Layer 3 of a small transformer language model trained on English Wikipedia (13 layers, counted from 0, width 96).
In attention head 1, each number of a token's query is one row of weights dot the token's vector x plus its bias. The head spreads its attention over the tokens so far by the softmax of query dot key.

Query weights of the head. A number n stands for (n - 500) times 0.00066.
q0 (bias 0.110): 558 503 651 500 509 535 563 410 607 881 472 527 504 531 456 530 515 452 684 496 564 640 372 534 559 586 446 441 558 535 545 458 470 599 505 531 589 603 522 470 625 416 520 439 606 596 582 530 436 644 583 641 501 503 561 643 427 440 493 519 552 430 576 486 468 458 347 473 533 662 645 486 424 553 538 582 627 609 516 499 502 501 561 559 529 643 600 421 594 584 443 564 456 459 605 492
q1 (bias -0.091): 405 456 427 553 420 517 416 579 398 393 590 416 566 539 402 421 573 469 424 336 494 456 584 539 472 635 479 449 666 456 438 501 696 385 402 446 448 481 476 692 626 550 456 463 273 469 589 481 683 549 533 562 518 405 519 408 453 565 415 432 469 536 351 525 523 602 630 465 438 494 350 467 368 509 360 386 341 517 418 575 400 338 498 461 598 420 483 587 456 336 490 558 492 506 357 481
q2 (bias -0.063): 426 528 507 481 553 426 494 546 432 379 431 305 501 581 509 623 587 700 585 433 475 578 441 428 503 590 525 410 518 387 579 432 455 523 483 502 530 585 439 432 463 690 382 377 501 502 476 491 601 617 551 473 485 315 614 511 454 212 373 484 529 556 395 617 510 438 475 543 338 425 470 508 367 414 378 580 424 498 434 416 565 417 550 387 373 591 552 666 540 520 544 369 409 503 521 657
q3 (bias -0.329): 557 671 396 619 530 467 625 445 568 569 662 491 380 350 403 503 453 523 458 588 430 574 516 502 553 460 546 485 517 483 408 375 603 449 452 485 587 375 489 539 656 537 404 327 371 558 506 597 568 644 526 553 526 482 452 400 548 419 418 494 724 529 243 761 493 425 481 571 429 474 359 478 542 559 517 630 383 453 430 523 400 542 438 440 396 701 511 599 530 326 414 412 459 386 485 499
q4 (bias -0.603): 495 606 413 770 568 367 443 441 434 478 677 646 359 579 466 486 481 448 523 598 641 448 494 483 517 654 544 390 491 377 368 619 424 579 531 327 505 520 486 568 561 622 560 360 389 445 420 425 496 477 420 594 501 396 509 317 671 357 513 531 502 440 331 470 518 254 519 610 281 508 503 543 653 667 592 527 386 484 468 523 408 475 403 515 599 629 592 407 476 382 416 522 406 430 528 572
q5 (bias 0.287): 552 434 631 616 438 516 692 685 632 415 641 418 437 608 475 623 690 408 640 576 382 600 648 572 617 616 677 654 335 539 540 378 347 424 523 595 529 547 199 392 515 458 606 654 530 589 471 675 471 324 659 463 431 612 373 495 559 545 537 486 542 590 542 327 532 325 205 476 667 383 472 431 376 519 635 712 544 662 621 525 556 335 744 524 528 455 493 578 286 724 471 714 486 724 508 586
q6 (bias 0.525): 518 436 523 459 505 585 706 530 537 365 572 370 606 384 418 486 527 384 618 597 354 570 594 640 486 525 430 381 410 551 391 401 677 493 420 477 388 582 577 448 516 516 377 562 480 709 601 590 608 562 377 338 641 424 325 401 463 502 433 607 648 529 391 561 500 507 488 598 447 489 280 414 378 295 392 639 529 551 444 401 592 480 679 432 174 562 464 617 373 383 525 478 613 327 275 572
q7 (bias -0.678): 493 606 494 604 561 215 448 434 555 483 452 474 431 517 392 542 306 615 443 451 525 632 434 386 526 450 752 469 566 474 610 462 473 597 496 422 558 422 454 591 548 570 526 479 509 290 397 488 487 557 633 647 344 337 552 596 658 468 309 509 473 404 630 420 403 329 448 464 366 454 553 596 716 407 559 338 363 422 545 622 473 552 462 516 543 592 637 699 475 498 329 679 558 405 739 389
q8 (bias 0.095): 298 396 582 346 213 452 393 280 598 400 335 414 430 458 579 478 575 390 521 737 344 614 448 500 515 461 552 230 523 564 451 458 664 452 283 414 449 440 450 580 697 521 594 508 421 511 499 617 615 613 636 474 535 485 509 494 346 398 467 529 266 575 737 426 492 694 549 543 449 483 411 458 423 409 714 548 542 588 560 427 674 389 488 218 373 443 484 430 509 509 569 702 513 632 517 562
q9 (bias 0.961): 680 456 570 205 584 716 437 493 602 196 409 449 359 394 646 498 636 706 332 430 295 394 510 629 485 434 412 282 487 725 432 655 277 521 497 797 397 505 411 385 562 655 590 611 393 584 504 162 579 491 398 406 547 669 641 390 325 439 762 297 517 897 841 430 464 722 382 616 690 464 632 555 601 579 538 484 517 649 504 431 513 418 546 425 535 439 331 479 424 636 616 861 757 582 406 704
q10 (bias -0.863): 546 393 634 613 482 368 430 482 525 210 552 481 495 515 594 717 403 632 360 398 731 513 553 362 495 507 483 459 656 415 415 502 388 655 499 605 544 479 617 648 510 307 390 389 515 739 556 340 331 517 230 578 203 205 380 296 468 490 528 502 540 461 480 501 348 554 620 324 651 507 590 463 350 663 538 760 351 426 466 479 611 502 342 369 431 759 526 585 501 591 555 321 320 683 528 551
q11 (bias -0.749): 615 490 284 422 676 536 485 530 676 461 405 233 477 310 487 467 449 487 701 442 525 595 718 473 448 472 309 314 473 463 547 525 740 727 452 393 344 545 518 426 544 287 546 598 433 513 239 297 358 482 631 501 481 344 393 476 769 689 398 486 316 506 360 595 460 557 637 608 488 573 299 769 475 642 529 343 472 416 399 456 682 588 504 475 672 352 431 329 562 391 574 629 581 481 628 459
q12 (bias -0.176): 306 446 605 704 617 405 661 586 461 469 565 464 681 305 596 609 472 325 534 658 486 249 508 431 420 225 455 473 486 643 546 495 512 630 416 614 540 560 440 540 632 385 535 512 409 716 470 469 553 581 247 627 542 590 546 514 726 459 609 433 319 442 392 630 499 334 650 327 371 663 566 527 551 498 543 519 636 533 668 471 657 642 397 474 428 402 397 572 627 402 609 501 483 642 366 452
q13 (bias -0.496): 408 638 594 386 569 532 282 704 728 417 312 352 303 408 611 486 448 531 627 545 439 607 576 565 646 222 383 463 545 594 641 229 411 508 320 545 370 703 209 336 396 441 382 651 592 416 383 452 492 606 386 432 499 591 266 269 369 512 483 826 116 414 631 504 573 565 496 404 490 436 289 439 412 474 637 332 539 744 432 131 507 479 566 304 551 399 628 523 509 613 512 690 769 388 252 499
q14 (bias -0.133): 475 411 626 477 422 584 310 720 574 502 530 245 284 603 612 649 404 535 482 733 442 453 480 473 593 276 356 535 757 370 678 338 406 409 558 435 629 489 636 662 881 556 702 396 325 517 658 454 584 524 588 575 151 477 577 571 335 465 311 366 499 603 480 741 431 624 673 447 550 477 450 484 535 645 499 251 619 435 525 341 534 396 570 447 427 402 674 503 381 346 400 319 490 507 580 378
q15 (bias -0.123): 526 668 416 584 533 547 374 743 611 603 436 435 456 385 494 596 427 394 550 247 515 553 405 301 321 369 594 572 259 626 522 535 514 526 368 472 422 695 505 542 418 460 401 718 478 561 386 524 603 507 540 414 478 544 499 438 475 720 506 559 445 522 564 573 367 724 598 395 422 669 377 590 840 319 728 285 360 625 508 663 407 677 584 481 678 637 489 404 423 790 527 735 537 400 584 428
q16 (bias 0.141): 472 601 492 490 552 396 539 526 519 595 590 545 544 516 563 627 491 485 526 467 440 562 545 606 586 524 623 519 558 461 427 533 488 590 601 506 406 483 422 478 408 545 506 603 572 493 532 526 566 472 483 496 440 520 446 573 512 537 418 537 432 495 588 502 540 464 533 441 547 396 469 595 458 404 464 490 506 482 571 556 502 498 493 569 496 514 552 450 546 613 554 515 612 541 518 479
q17 (bias 0.287): 601 535 515 520 521 527 482 446 491 566 496 448 545 463 469 460 509 541 494 486 603 491 356 376 365 418 387 539 548 418 535 422 549 515 595 488 436 644 563 512 580 466 473 444 497 534 450 511 548 586 503 517 501 622 370 576 514 323 592 475 421 442 530 457 466 558 427 494 462 471 502 515 524 475 468 493 552 579 510 391 582 542 528 455 556 691 535 531 529 587 534 507 495 525 625 630
q18 (bias -0.229): 556 590 397 599 529 428 519 438 355 551 430 462 349 437 544 628 492 523 623 543 455 555 410 474 613 489 537 464 662 455 484 467 499 332 319 442 413 385 462 462 361 562 497 422 481 415 451 513 595 655 350 528 582 530 599 480 609 417 439 524 539 453 467 535 468 479 682 463 338 334 605 571 499 309 486 457 449 607 627 547 479 588 541 485 440 496 436 588 610 438 539 222 572 447 454 494
q19 (bias -0.283): 504 553 544 523 443 539 528 531 352 355 424 496 574 355 472 436 629 524 571 551 607 405 417 525 486 474 639 621 564 473 452 523 588 425 495 416 495 649 381 476 455 585 362 440 443 590 519 465 710 568 565 380 577 467 395 442 505 415 423 546 436 582 326 482 551 445 530 428 450 414 446 375 390 322 418 416 347 514 359 629 420 397 470 416 416 480 506 660 599 471 531 445 394 476 557 554
q20 (bias -0.236): 490 561 358 487 630 492 492 418 483 416 364 595 473 470 481 466 553 545 587 569 524 452 493 440 472 641 548 342 626 400 524 518 696 352 379 434 479 464 531 422 454 663 386 367 348 653 444 476 576 510 378 513 585 439 586 592 591 462 457 521 580 482 473 710 495 427 580 543 368 525 395 474 594 319 330 384 395 394 419 599 632 644 493 576 467 580 539 688 643 496 620 516 480 352 515 544
q21 (bias -0.826): 556 603 497 802 547 428 479 402 556 563 474 598 500 467 441 532 573 618 407 687 640 408 376 445 548 580 529 381 546 404 588 584 474 368 524 310 592 559 309 550 481 487 485 532 445 552 451 510 220 440 499 377 520 482 584 490 495 443 489 552 560 411 577 456 455 471 637 546 385 362 448 613 668 569 720 386 314 488 598 552 443 485 400 576 513 573 562 546 562 332 519 510 446 512 577 519
q22 (bias 0.376): 470 457 678 404 313 669 296 606 512 357 471 440 577 640 749 516 679 445 506 637 603 462 591 493 600 402 430 595 314 561 493 550 353 412 519 447 377 685 287 417 595 344 519 714 511 558 462 590 432 390 487 469 578 725 433 364 374 371 590 516 393 633 741 467 559 780 533 541 543 491 515 398 286 539 653 671 595 745 519 491 360 253 710 504 459 611 581 408 449 466 819 737 638 622 403 498
q23 (bias -0.752): 464 562 659 675 420 450 419 281 423 503 537 453 645 476 554 553 586 570 511 691 596 512 381 471 484 532 645 552 473 555 639 490 573 319 436 481 405 360 512 615 390 743 413 643 375 533 511 677 343 605 400 571 411 436 521 423 535 543 361 658 492 392 567 715 546 262 648 411 328 501 549 573 452 437 298 510 466 522 619 478 398 346 380 630 529 323 407 669 484 511 394 100 320 563 417 630
q24 (bias -0.812): 319 633 368 501 384 368 403 442 557 502 517 385 367 396 429 603 528 587 521 513 409 506 353 612 414 310 686 973 578 430 519 552 390 298 697 575 435 450 601 527 438 632 261 578 695 608 542 625 361 541 577 641 380 391 627 457 551 447 289 497 499 560 756 703 540 604 313 243 449 491 668 386 516 374 576 349 453 528 631 257 331 824 325 332 326 395 362 541 586 401 384 447 412 448 312 521
q25 (bias -0.343): 612 451 554 570 567 461 515 627 706 347 614 553 691 412 389 499 500 546 565 409 374 413 535 574 547 425 622 572 627 515 626 688 402 443 425 515 494 705 483 562 546 465 514 644 449 598 304 650 540 595 576 675 522 518 322 370 543 731 485 498 479 480 590 531 499 665 270 625 528 428 582 502 443 570 614 464 409 740 589 349 477 472 487 508 645 531 452 507 551 558 677 570 611 582 421 580
q26 (bias 0.396): 564 508 801 622 699 470 466 395 428 525 398 571 374 621 413 503 930 680 215 664 282 311 283 811 333 664 583 437 653 358 416 733 468 300 547 490 387 501 594 553 498 524 608 446 578 545 587 309 643 354 276 435 758 650 557 243 628 267 532 148 647 636 551 359 794 470 696 624 544 493 596 527 503 421 401 572 583 400 575 501 633 438 463 389 314 418 420 527 543 331 518 484 566 513 355 716
q27 (bias -0.811): 397 626 594 625 559 242 461 487 628 444 272 405 476 539 380 560 562 304 437 360 455 671 627 257 435 365 523 565 705 726 278 284 490 799 631 717 146 570 445 446 526 469 516 539 579 583 427 542 417 436 255 230 493 529 506 497 485 775 524 613 410 550 363 677 274 536 348 640 375 734 538 536 606 533 595 478 196 720 546 574 516 515 422 536 853 551 724 707 640 477 501 473 541 361 437 652
q28 (bias 0.329): 608 647 476 796 619 306 320 438 434 353 384 471 525 288 496 476 527 441 408 433 630 394 412 705 594 559 444 514 489 491 525 499 651 419 618 392 416 478 644 685 526 492 504 651 479 468 637 470 107 420 501 667 574 688 608 757 527 412 642 429 477 520 540 401 629 799 524 533 392 594 297 450 407 611 310 642 616 396 536 657 653 618 615 396 465 442 123 496 634 488 523 319 530 565 289 625
q29 (bias 0.459): 552 668 468 811 708 266 313 541 309 612 357 610 689 515 543 422 309 563 450 307 346 396 427 433 665 596 548 531 585 407 577 735 730 294 611 428 486 334 523 555 549 599 212 484 212 525 492 392 252 599 400 444 497 432 496 419 412 315 380 466 718 346 484 516 561 464 846 476 414 412 496 848 523 673 378 349 355 242 606 474 462 559 463 726 630 458 430 771 373 498 352 180 401 316 312 794
q30 (bias 0.073): 424 500 764 630 688 417 383 804 531 655 465 555 263 287 384 685 477 447 569 397 538 559 779 336 458 197 515 367 539 613 522 667 400 378 641 444 289 778 318 546 507 388 633 738 632 476 381 431 544 573 412 455 361 473 542 666 405 506 456 501 523 762 512 385 169 657 513 210 678 596 539 794 466 789 470 399 458 409 365 627 565 572 283 642 534 613 534 642 406 658 451 741 638 659 633 463
q31 (bias -0.131): 760 403 662 491 811 720 423 587 663 413 413 474 669 440 518 577 364 608 379 382 612 479 498 489 353 553 357 399 627 441 543 356 726 467 520 476 436 363 471 572 369 643 234 405 197 349 409 235 486 428 551 480 429 743 466 730 598 651 343 602 597 350 306 344 653 449 462 570 566 619 481 493 493 750 588 527 601 411 814 619 571 428 377 671 442 382 400 431 421 521 420 271 213 539 413 522

Each question shows a short text with each token's key, already scaled and adjusted for position as the last token sees it. A number n stands for (n - 500) times 0.0023.

Then comes the last token's vector x. A number n stands for (n - 500) times 0.011.

0 " Mu": 492 552 508 351 345 417 682 530 596 824 243 163 678 471 439 517 433 631 543 569 432 351 601 268 342 296 531 685 550 362 818 276
1 "tu": 608 444 541 339 411 513 654 500 531 750 362 124 677 543 403 570 471 674 581 444 432 476 603 262 453 304 540 707 547 381 802 297
2 "al": 597 432 563 494 397 604 568 437 513 733 301 228 707 542 368 549 601 512 534 431 456 426 583 387 327 363 636 732 517 320 825 340
3 " con": 523 339 372 336 437 448 582 552 544 720 290 166 734 439 385 614 583 511 484 468 387 359 678 388 316 349 665 650 484 250 805 309
4 "s": 398 388 496 429 400 498 669 424 641 850 215 210 596 366 317 605 549 428 465 455 399 351 626 462 297 325 578 690 477 282 788 367
x: 541 526 397 639 478 460 412 504 524 524 503 597 431 537 526 494 524 782 474 487 505 546 608 366 590 499 636 597 500 607 206 414 334 433 522 485 629 383 630 657 454 443 496 545 480 411 491 483 600 510 439 485 516 586 607 434 511 321 434 638 451 503 655 539 433 482 562 487 403 468 402 602 454 482 557 538 403 425 497 574 405 443 424 607 505 389 548 347 462 440 379 498 550 595 609 478
Which token does the last token look at most, and with what share of its attention? 4 "s", with about 30%

0 "enburg": 544 510 509 426 396 558 667 400 498 722 216 224 631 482 385 585 403 577 559 466 489 410 608 424 407 273 632 615 537 325 736 283
1 " |": 567 431 614 500 440 661 751 445 469 683 122 146 662 305 292 568 451 480 589 454 400 319 646 358 321 409 700 639 674 399 657 428
2 " Gro": 584 347 413 295 416 439 567 381 503 738 222 180 678 384 403 598 612 556 581 452 406 383 643 316 337 271 557 602 508 361 739 220
3 "ß": 472 347 488 370 467 452 610 470 485 746 307 186 661 528 396 575 596 541 561 428 407 462 715 323 358 286 602 588 541 375 661 251
4 "e": 391 461 491 579 383 548 561 468 485 757 349 180 657 515 450 601 551 445 531 389 408 444 636 448 405 334 532 652 562 384 774 278
x: 225 410 531 547 477 497 365 514 502 509 566 540 320 558 558 532 453 597 514 370 366 542 345 426 590 379 480 420 447 373 540 489 614 489 502 442 587 426 428 498 335 582 465 674 478 453 433 484 446 536 421 393 711 520 488 438 402 300 412 583 309 528 513 506 500 479 431 412 415 473 472 566 618 568 596 513 516 408 379 568 467 388 435 594 488 432 503 417 471 506 445 585 634 417 635 461
Which token does the last token look at most, and with what share of its attention? 2 " Gro", with about 40%

0 " British": 454 466 554 322 348 499 554 415 459 740 129 223 692 533 365 527 364 638 558 518 476 396 652 479 372 277 758 617 591 266 737 355
1 " and": 594 384 613 341 346 536 601 432 456 691 150 106 630 478 343 505 347 608 626 492 440 291 651 437 365 374 663 682 584 300 789 365
2 " their": 656 407 380 335 198 578 659 284 547 733 192 235 729 399 377 541 464 464 522 561 441 297 661 447 278 360 630 586 600 288 575 368
3 " all": 504 417 416 284 231 593 553 312 618 750 203 201 763 428 295 637 534 457 506 509 368 355 707 472 321 465 671 586 568 356 639 348
4 "ies": 409 494 550 443 404 570 620 449 587 754 199 170 703 451 363 565 556 440 558 457 484 411 601 396 336 423 575 652 488 297 691 358
x: 465 520 411 524 442 594 491 517 235 479 463 603 349 659 555 416 671 618 532 490 491 429 391 501 487 381 520 339 524 659 365 528 651 505 369 347 607 379 591 401 507 563 567 459 523 441 557 531 515 537 457 456 505 594 558 544 679 488 401 630 417 443 466 497 537 402 405 395 429 448 403 681 423 466 555 470 517 418 522 448 490 466 640 578 489 541 655 386 537 387 405 474 519 608 588 397
Which token does the last token look at most, and with what share of its attention? 2 " their", with about 30%

0 " Ve": 517 493 495 320 321 501 593 529 515 748 258 201 734 499 464 536 383 645 531 516 421 399 617 340 269 277 505 647 466 358 819 264
1 "ch": 593 419 504 367 415 466 533 456 518 755 311 276 634 631 367 619 482 629 500 333 425 433 655 410 468 333 563 683 593 353 842 350
2 "ta": 566 390 536 462 432 559 559 512 607 674 345 99 623 546 395 570 603 507 570 355 472 456 576 340 452 362 511 709 510 344 801 327
3 " |": 492 497 548 505 478 738 717 486 488 671 108 126 691 303 294 597 537 412 633 452 397 362 624 373 331 425 697 644 664 403 644 458
4 " Ra": 373 327 430 350 344 522 574 414 491 801 278 213 657 480 371 553 590 388 533 393 384 350 571 312 358 232 570 695 583 286 790 270
x: 454 650 577 478 440 578 591 640 513 549 434 649 347 565 530 454 319 426 429 471 499 593 511 448 595 479 339 585 318 508 388 470 377 475 608 471 566 483 392 597 447 500 568 277 533 369 413 476 440 505 483 398 499 444 618 383 437 376 439 650 471 542 488 598 447 544 577 380 490 611 552 693 577 470 592 534 488 370 327 594 469 522 635 450 522 522 642 509 391 466 306 537 529 482 349 542
To which token does the last token give the most attention? 4 " Ra"

0 " Arena": 539 498 567 369 438 521 674 427 490 781 199 196 721 489 434 489 412 626 499 485 432 333 634 331 323 272 697 693 561 305 654 332
1 " Che": 626 416 413 302 285 482 557 419 457 791 300 212 664 531 385 581 474 734 547 505 420 396 677 341 329 272 497 714 547 351 787 230
2 "m": 607 408 601 483 498 467 509 524 577 740 310 214 686 569 408 592 485 599 536 337 395 498 604 319 384 400 593 636 611 399 786 386
3 "n": 535 387 642 481 423 497 582 503 517 771 285 223 646 547 417 549 627 546 544 372 393 482 594 431 370 303 573 704 618 326 767 321
4 "itz": 339 401 493 450 375 524 596 373 426 659 280 201 684 577 440 526 528 393 546 396 408 417 644 434 385 251 597 651 548 314 783 253
x: 589 455 567 481 417 420 366 485 538 487 461 585 359 476 548 613 475 509 599 453 531 437 538 433 553 414 468 477 507 263 617 305 548 610 471 251 514 507 343 489 461 628 575 624 511 499 536 475 492 457 448 321 579 590 507 424 544 351 462 433 430 433 596 396 469 439 387 511 526 498 456 543 580 452 443 465 502 427 456 555 378 431 580 622 483 386 432 434 365 440 372 602 467 452 589 512
To which token does the last token give the most attention? 0 " Arena"

0 "0": 652 440 665 448 425 572 562 383 439 652 270 254 767 417 289 412 233 628 578 429 455 334 644 426 292 345 649 744 510 352 657 310
1 " |": 589 417 610 469 459 719 705 485 500 725 108 231 719 272 270 542 405 489 570 466 375 325 623 348 337 417 734 656 678 419 644 471
2 " ": 676 364 619 533 424 528 631 439 408 763 190 167 650 333 274 446 592 612 645 392 378 344 619 339 274 253 656 694 607 311 710 388
3 "2": 396 443 582 494 541 554 592 371 387 760 307 185 639 351 275 485 649 462 627 444 459 376 702 387 257 390 654 810 614 357 630 286
4 "9": 236 507 436 514 444 643 534 307 377 726 280 224 764 426 337 469 475 353 614 391 483 426 664 421 304 362 609 744 607 368 726 396
x: 428 336 579 459 409 572 496 527 376 510 472 443 567 565 625 333 453 402 504 528 519 506 510 590 488 434 393 567 481 450 488 604 476 552 550 456 481 456 550 429 602 619 601 696 525 409 580 409 599 525 496 412 542 457 432 461 426 502 506 385 394 651 520 453 592 659 520 636 446 531 425 492 489 666 495 461 611 747 402 373 458 397 456 508 650 490 397 320 335 532 633 534 602 543 408 508
Which two tokens does the last token look at most, in order? 1 " |", 2 " "

0 "e": 513 474 520 497 333 643 600 460 542 729 351 156 658 487 426 612 430 566 549 407 523 402 583 428 361 363 539 717 493 376 768 310
1 " Ce": 577 445 494 358 348 530 629 524 546 801 278 231 723 378 394 549 444 635 558 508 367 342 641 295 439 280 557 684 524 314 763 312
2 "ce": 602 414 476 466 405 502 606 444 533 762 339 250 691 484 390 604 592 485 527 391 403 338 634 364 429 308 544 668 587 375 762 355
3 "re": 486 412 485 491 393 558 576 480 484 753 351 216 706 502 428 600 657 489 539 313 424 404 581 412 386 307 489 713 481 333 782 317
4 " (": 431 393 450 459 396 632 575 473 463 687 172 158 694 423 317 531 611 423 615 455 401 255 708 376 180 333 608 716 555 337 652 362
x: 601 493 332 550 555 447 471 405 371 374 504 608 593 379 753 530 407 451 522 457 499 484 583 557 689 675 581 452 485 549 400 563 336 423 507 497 505 474 333 588 491 448 635 246 419 344 671 475 477 534 431 490 536 565 559 612 526 370 541 481 517 504 488 447 613 513 586 499 532 410 507 585 472 504 476 404 461 588 593 638 484 464 433 550 487 551 507 367 571 583 630 463 467 503 429 466
To which token does the last token give the most attention? 4 " ("

0 "ome": 546 504 541 382 410 537 587 493 604 698 225 256 651 464 305 594 470 545 481 428 463 376 620 379 371 375 615 709 496 333 797 357
1 " |": 550 410 615 495 444 684 727 479 483 685 85 154 686 296 286 606 474 449 579 451 383 313 603 380 299 413 671 654 659 423 668 457
2 " ": 619 388 592 560 413 530 667 462 425 732 159 124 651 306 268 472 606 558 642 409 428 326 607 358 222 275 636 714 592 317 721 343
3 "3": 379 433 548 528 498 601 575 429 421 658 304 186 653 392 275 556 635 412 611 380 481 404 714 418 242 438 582 734 568 326 600 333
4 ",": 361 390 469 467 440 655 413 435 465 624 282 245 632 408 430 446 617 325 684 252 442 341 631 300 386 363 661 813 644 344 667 462
x: 435 480 662 275 419 515 457 428 450 549 458 639 504 546 709 459 482 518 554 470 334 369 628 580 518 537 271 393 566 631 655 566 517 418 365 542 545 459 501 538 588 393 458 596 545 426 619 371 481 604 530 458 585 490 563 574 467 540 531 512 501 518 592 411 580 530 490 487 347 625 607 629 544 532 547 438 555 561 528 381 512 528 702 527 531 500 466 491 464 543 614 401 341 457 428 431
To which token does the last token give the most attention? 1 " |"

0 "\n": 533 472 539 488 398 525 741 309 533 804 213 135 628 219 329 482 343 607 560 539 469 306 561 265 177 413 698 619 687 445 780 301
1 "|": 517 478 498 522 398 629 713 411 495 830 135 176 618 197 290 597 515 481 514 531 458 347 613 289 194 404 682 552 760 408 608 462
2 " FW": 555 383 491 401 410 496 770 342 392 970 218 177 594 375 283 496 555 611 539 580 495 309 703 319 352 255 801 683 753 344 656 300
3 " |": 551 463 551 552 461 636 713 436 430 771 146 187 527 320 298 572 547 485 574 470 353 432 625 283 292 433 720 615 769 464 681 467
4 " Mir": 461 322 393 334 356 501 689 475 477 902 254 239 683 494 383 529 542 467 500 458 390 345 637 314 369 248 554 634 573 389 787 283
x: 393 638 534 528 459 422 494 530 555 479 524 447 220 575 454 310 442 398 466 492 502 448 584 520 606 448 530 534 477 450 615 460 425 515 481 446 395 500 410 618 539 638 551 380 498 414 377 555 533 482 485 441 426 500 588 675 457 388 565 387 585 661 623 495 327 437 605 497 463 572 492 492 470 522 653 493 504 465 461 567 317 590 464 395 519 541 513 505 395 458 385 528 414 295 498 275
Which token does the last token look at most, and with what share of its attention? 4 " Mir", with about 40%

0 "t": 547 437 545 441 459 513 625 497 603 792 228 146 561 441 455 503 446 554 509 403 555 472 572 390 424 439 579 683 583 352 770 291
1 "ia": 598 448 557 500 369 667 544 458 522 719 210 200 640 436 321 562 470 552 534 416 504 418 516 427 381 317 555 695 524 281 793 334
2 " |": 549 444 577 473 458 737 715 461 486 704 91 139 668 282 295 575 530 432 612 456 406 345 614 385 326 432 709 637 648 396 654 443
3 " Fer": 547 329 384 311 357 538 594 421 476 913 190 253 680 416 395 581 580 542 438 438 394 371 669 361 390 238 519 638 547 309 764 319
4 "al": 371 425 473 507 365 535 596 425 470 797 318 225 653 516 372 592 539 439 518 437 416 427 615 373 301 327 590 692 513 321 869 346
x: 390 549 392 583 451 488 423 497 457 600 552 477 340 488 516 428 412 609 503 457 502 534 607 409 554 249 512 571 329 517 566 337 453 558 581 452 520 442 370 486 578 646 519 527 472 425 523 559 488 535 424 317 546 571 470 498 559 301 485 363 479 510 651 513 414 510 409 439 353 425 598 368 469 518 490 552 451 420 535 473 535 382 306 507 545 613 489 325 315 423 445 568 573 445 467 427
Which token does the last token look at most, and with what share of its attention? 3 " Fer", with about 50%

0 " ": 486 500 603 489 388 513 710 476 487 754 186 127 656 326 367 489 351 608 561 450 411 312 620 327 280 313 605 652 655 319 753 340
1 "4": 675 402 641 510 474 588 594 427 400 666 310 197 709 421 295 528 507 545 630 394 469 364 695 429 300 383 604 726 616 368 632 345
2 "6": 604 368 556 512 487 625 552 420 416 698 311 226 785 491 371 485 694 476 615 372 458 426 665 416 367 355 629 712 626 352 738 375
3 "ers": 567 363 546 412 426 610 531 388 524 855 214 298 780 470 378 498 654 534 508 469 488 391 602 409 339 279 547 658 524 278 736 365
4 " |": 450 496 534 504 539 729 706 564 512 663 124 218 760 327 293 584 574 429 657 436 375 395 646 360 355 433 720 664 660 400 654 507
x: 485 475 457 467 607 441 592 528 415 493 434 663 465 441 477 440 514 572 467 451 447 451 520 572 487 432 539 410 496 547 382 622 439 585 407 484 511 509 504 368 586 514 535 601 514 417 874 273 525 538 476 332 626 514 625 600 480 444 561 468 637 531 520 498 490 527 524 582 413 585 449 456 559 448 425 401 494 453 367 572 621 543 528 454 545 534 461 506 568 517 604 484 561 539 553 281
To which token does the last token give the most attention? 0 " "

0 "2": 579 455 626 452 502 645 576 362 444 722 233 203 711 389 361 421 296 650 550 405 476 330 639 414 246 385 690 771 551 344 711 302
1 " |": 582 410 600 448 463 721 677 492 497 738 117 237 718 268 277 543 421 512 587 477 399 330 632 364 337 431 727 663 662 405 650 453
2 " Al": 586 396 470 389 295 583 618 386 436 832 233 174 694 509 394 562 535 567 494 488 419 385 619 338 295 277 529 692 528 291 827 312
3 "ba": 458 395 444 457 329 542 581 447 528 831 291 214 652 454 347 536 581 497 532 412 408 368 576 365 449 333 580 672 574 328 817 307
4 " Berlin": 405 367 394 395 396 506 603 368 434 787 191 184 659 522 431 596 519 400 481 372 469 381 670 449 377 214 632 633 531 348 759 310
x: 674 471 562 340 386 419 492 623 537 447 402 474 360 502 577 409 479 530 518 434 579 379 565 413 571 428 547 512 562 417 476 359 305 538 594 253 553 396 304 509 359 579 581 493 589 527 653 597 560 424 508 541 561 586 633 536 451 309 388 574 547 456 464 472 423 520 502 528 443 534 537 570 540 409 419 544 571 548 485 393 372 477 466 519 397 421 452 535 459 492 394 460 478 332 523 396
To which token does the last token give the most attention? 4 " Berlin"

0 "Expedition": 533 489 523 337 363 514 755 429 425 861 231 277 829 522 387 484 362 662 608 518 452 321 583 354 351 286 721 608 539 332 781 324
1 " of": 462 512 496 476 342 585 648 355 576 781 227 83 669 508 373 543 465 497 536 497 453 373 604 439 367 397 590 606 597 358 757 343
2 " the": 663 345 394 379 224 565 648 259 503 716 216 194 643 545 388 579 462 469 573 495 358 299 554 428 290 335 650 641 639 287 784 308
3 " Revolutionary": 539 308 395 306 363 566 494 382 426 841 187 273 827 503 405 610 657 444 524 438 396 338 636 452 344 272 734 606 546 217 781 341
4 " War": 351 352 386 383 413 507 542 390 500 804 200 300 790 526 373 552 528 355 529 357 473 340 645 326 404 246 610 629 513 311 743 372
x: 515 472 613 317 577 620 398 486 271 573 439 523 491 583 585 370 439 529 510 611 529 443 578 601 471 523 525 523 553 521 402 456 506 501 602 374 484 485 486 436 450 701 707 556 519 413 513 581 572 423 538 385 438 357 606 428 431 348 573 452 516 403 517 496 369 406 524 520 492 538 458 650 567 324 432 518 540 396 470 388 380 549 528 591 385 564 652 353 577 558 398 531 427 447 380 301
Which token does the last token look at most, and with what share of its attention? 3 " Revolutionary", with about 30%

0 "its": 505 510 517 382 397 595 669 392 606 761 281 178 669 492 315 516 444 550 485 504 514 415 573 406 368 411 567 606 491 324 693 366
1 " (": 601 430 589 435 377 596 616 444 453 676 170 161 686 426 322 529 382 596 601 482 429 239 682 377 204 343 613 699 577 310 659 347
2 "on": 579 426 441 409 378 508 532 316 408 862 192 176 727 430 304 584 604 523 575 482 455 333 646 353 290 237 616 698 557 326 749 314
3 " ": 520 346 525 545 429 495 670 463 475 751 228 99 608 375 346 523 634 525 633 453 412 364 636 349 280 275 594 683 631 269 765 286
4 "loan": 387 368 465 402 402 565 717 386 472 898 318 204 712 487 342 479 586 431 513 447 496 392 682 296 356 312 691 713 552 311 713 292
x: 595 502 492 352 498 448 366 566 329 392 530 523 341 567 444 613 498 558 400 465 669 545 530 616 574 364 385 509 591 418 604 557 569 459 517 384 486 395 394 507 447 658 596 415 442 453 695 604 521 508 474 560 469 504 450 525 452 377 524 620 505 591 502 520 345 363 297 536 469 437 516 567 421 504 489 506 537 653 578 461 490 448 434 433 479 544 642 404 340 505 495 488 547 448 441 249
To which token does the last token give the most attention? 3 " "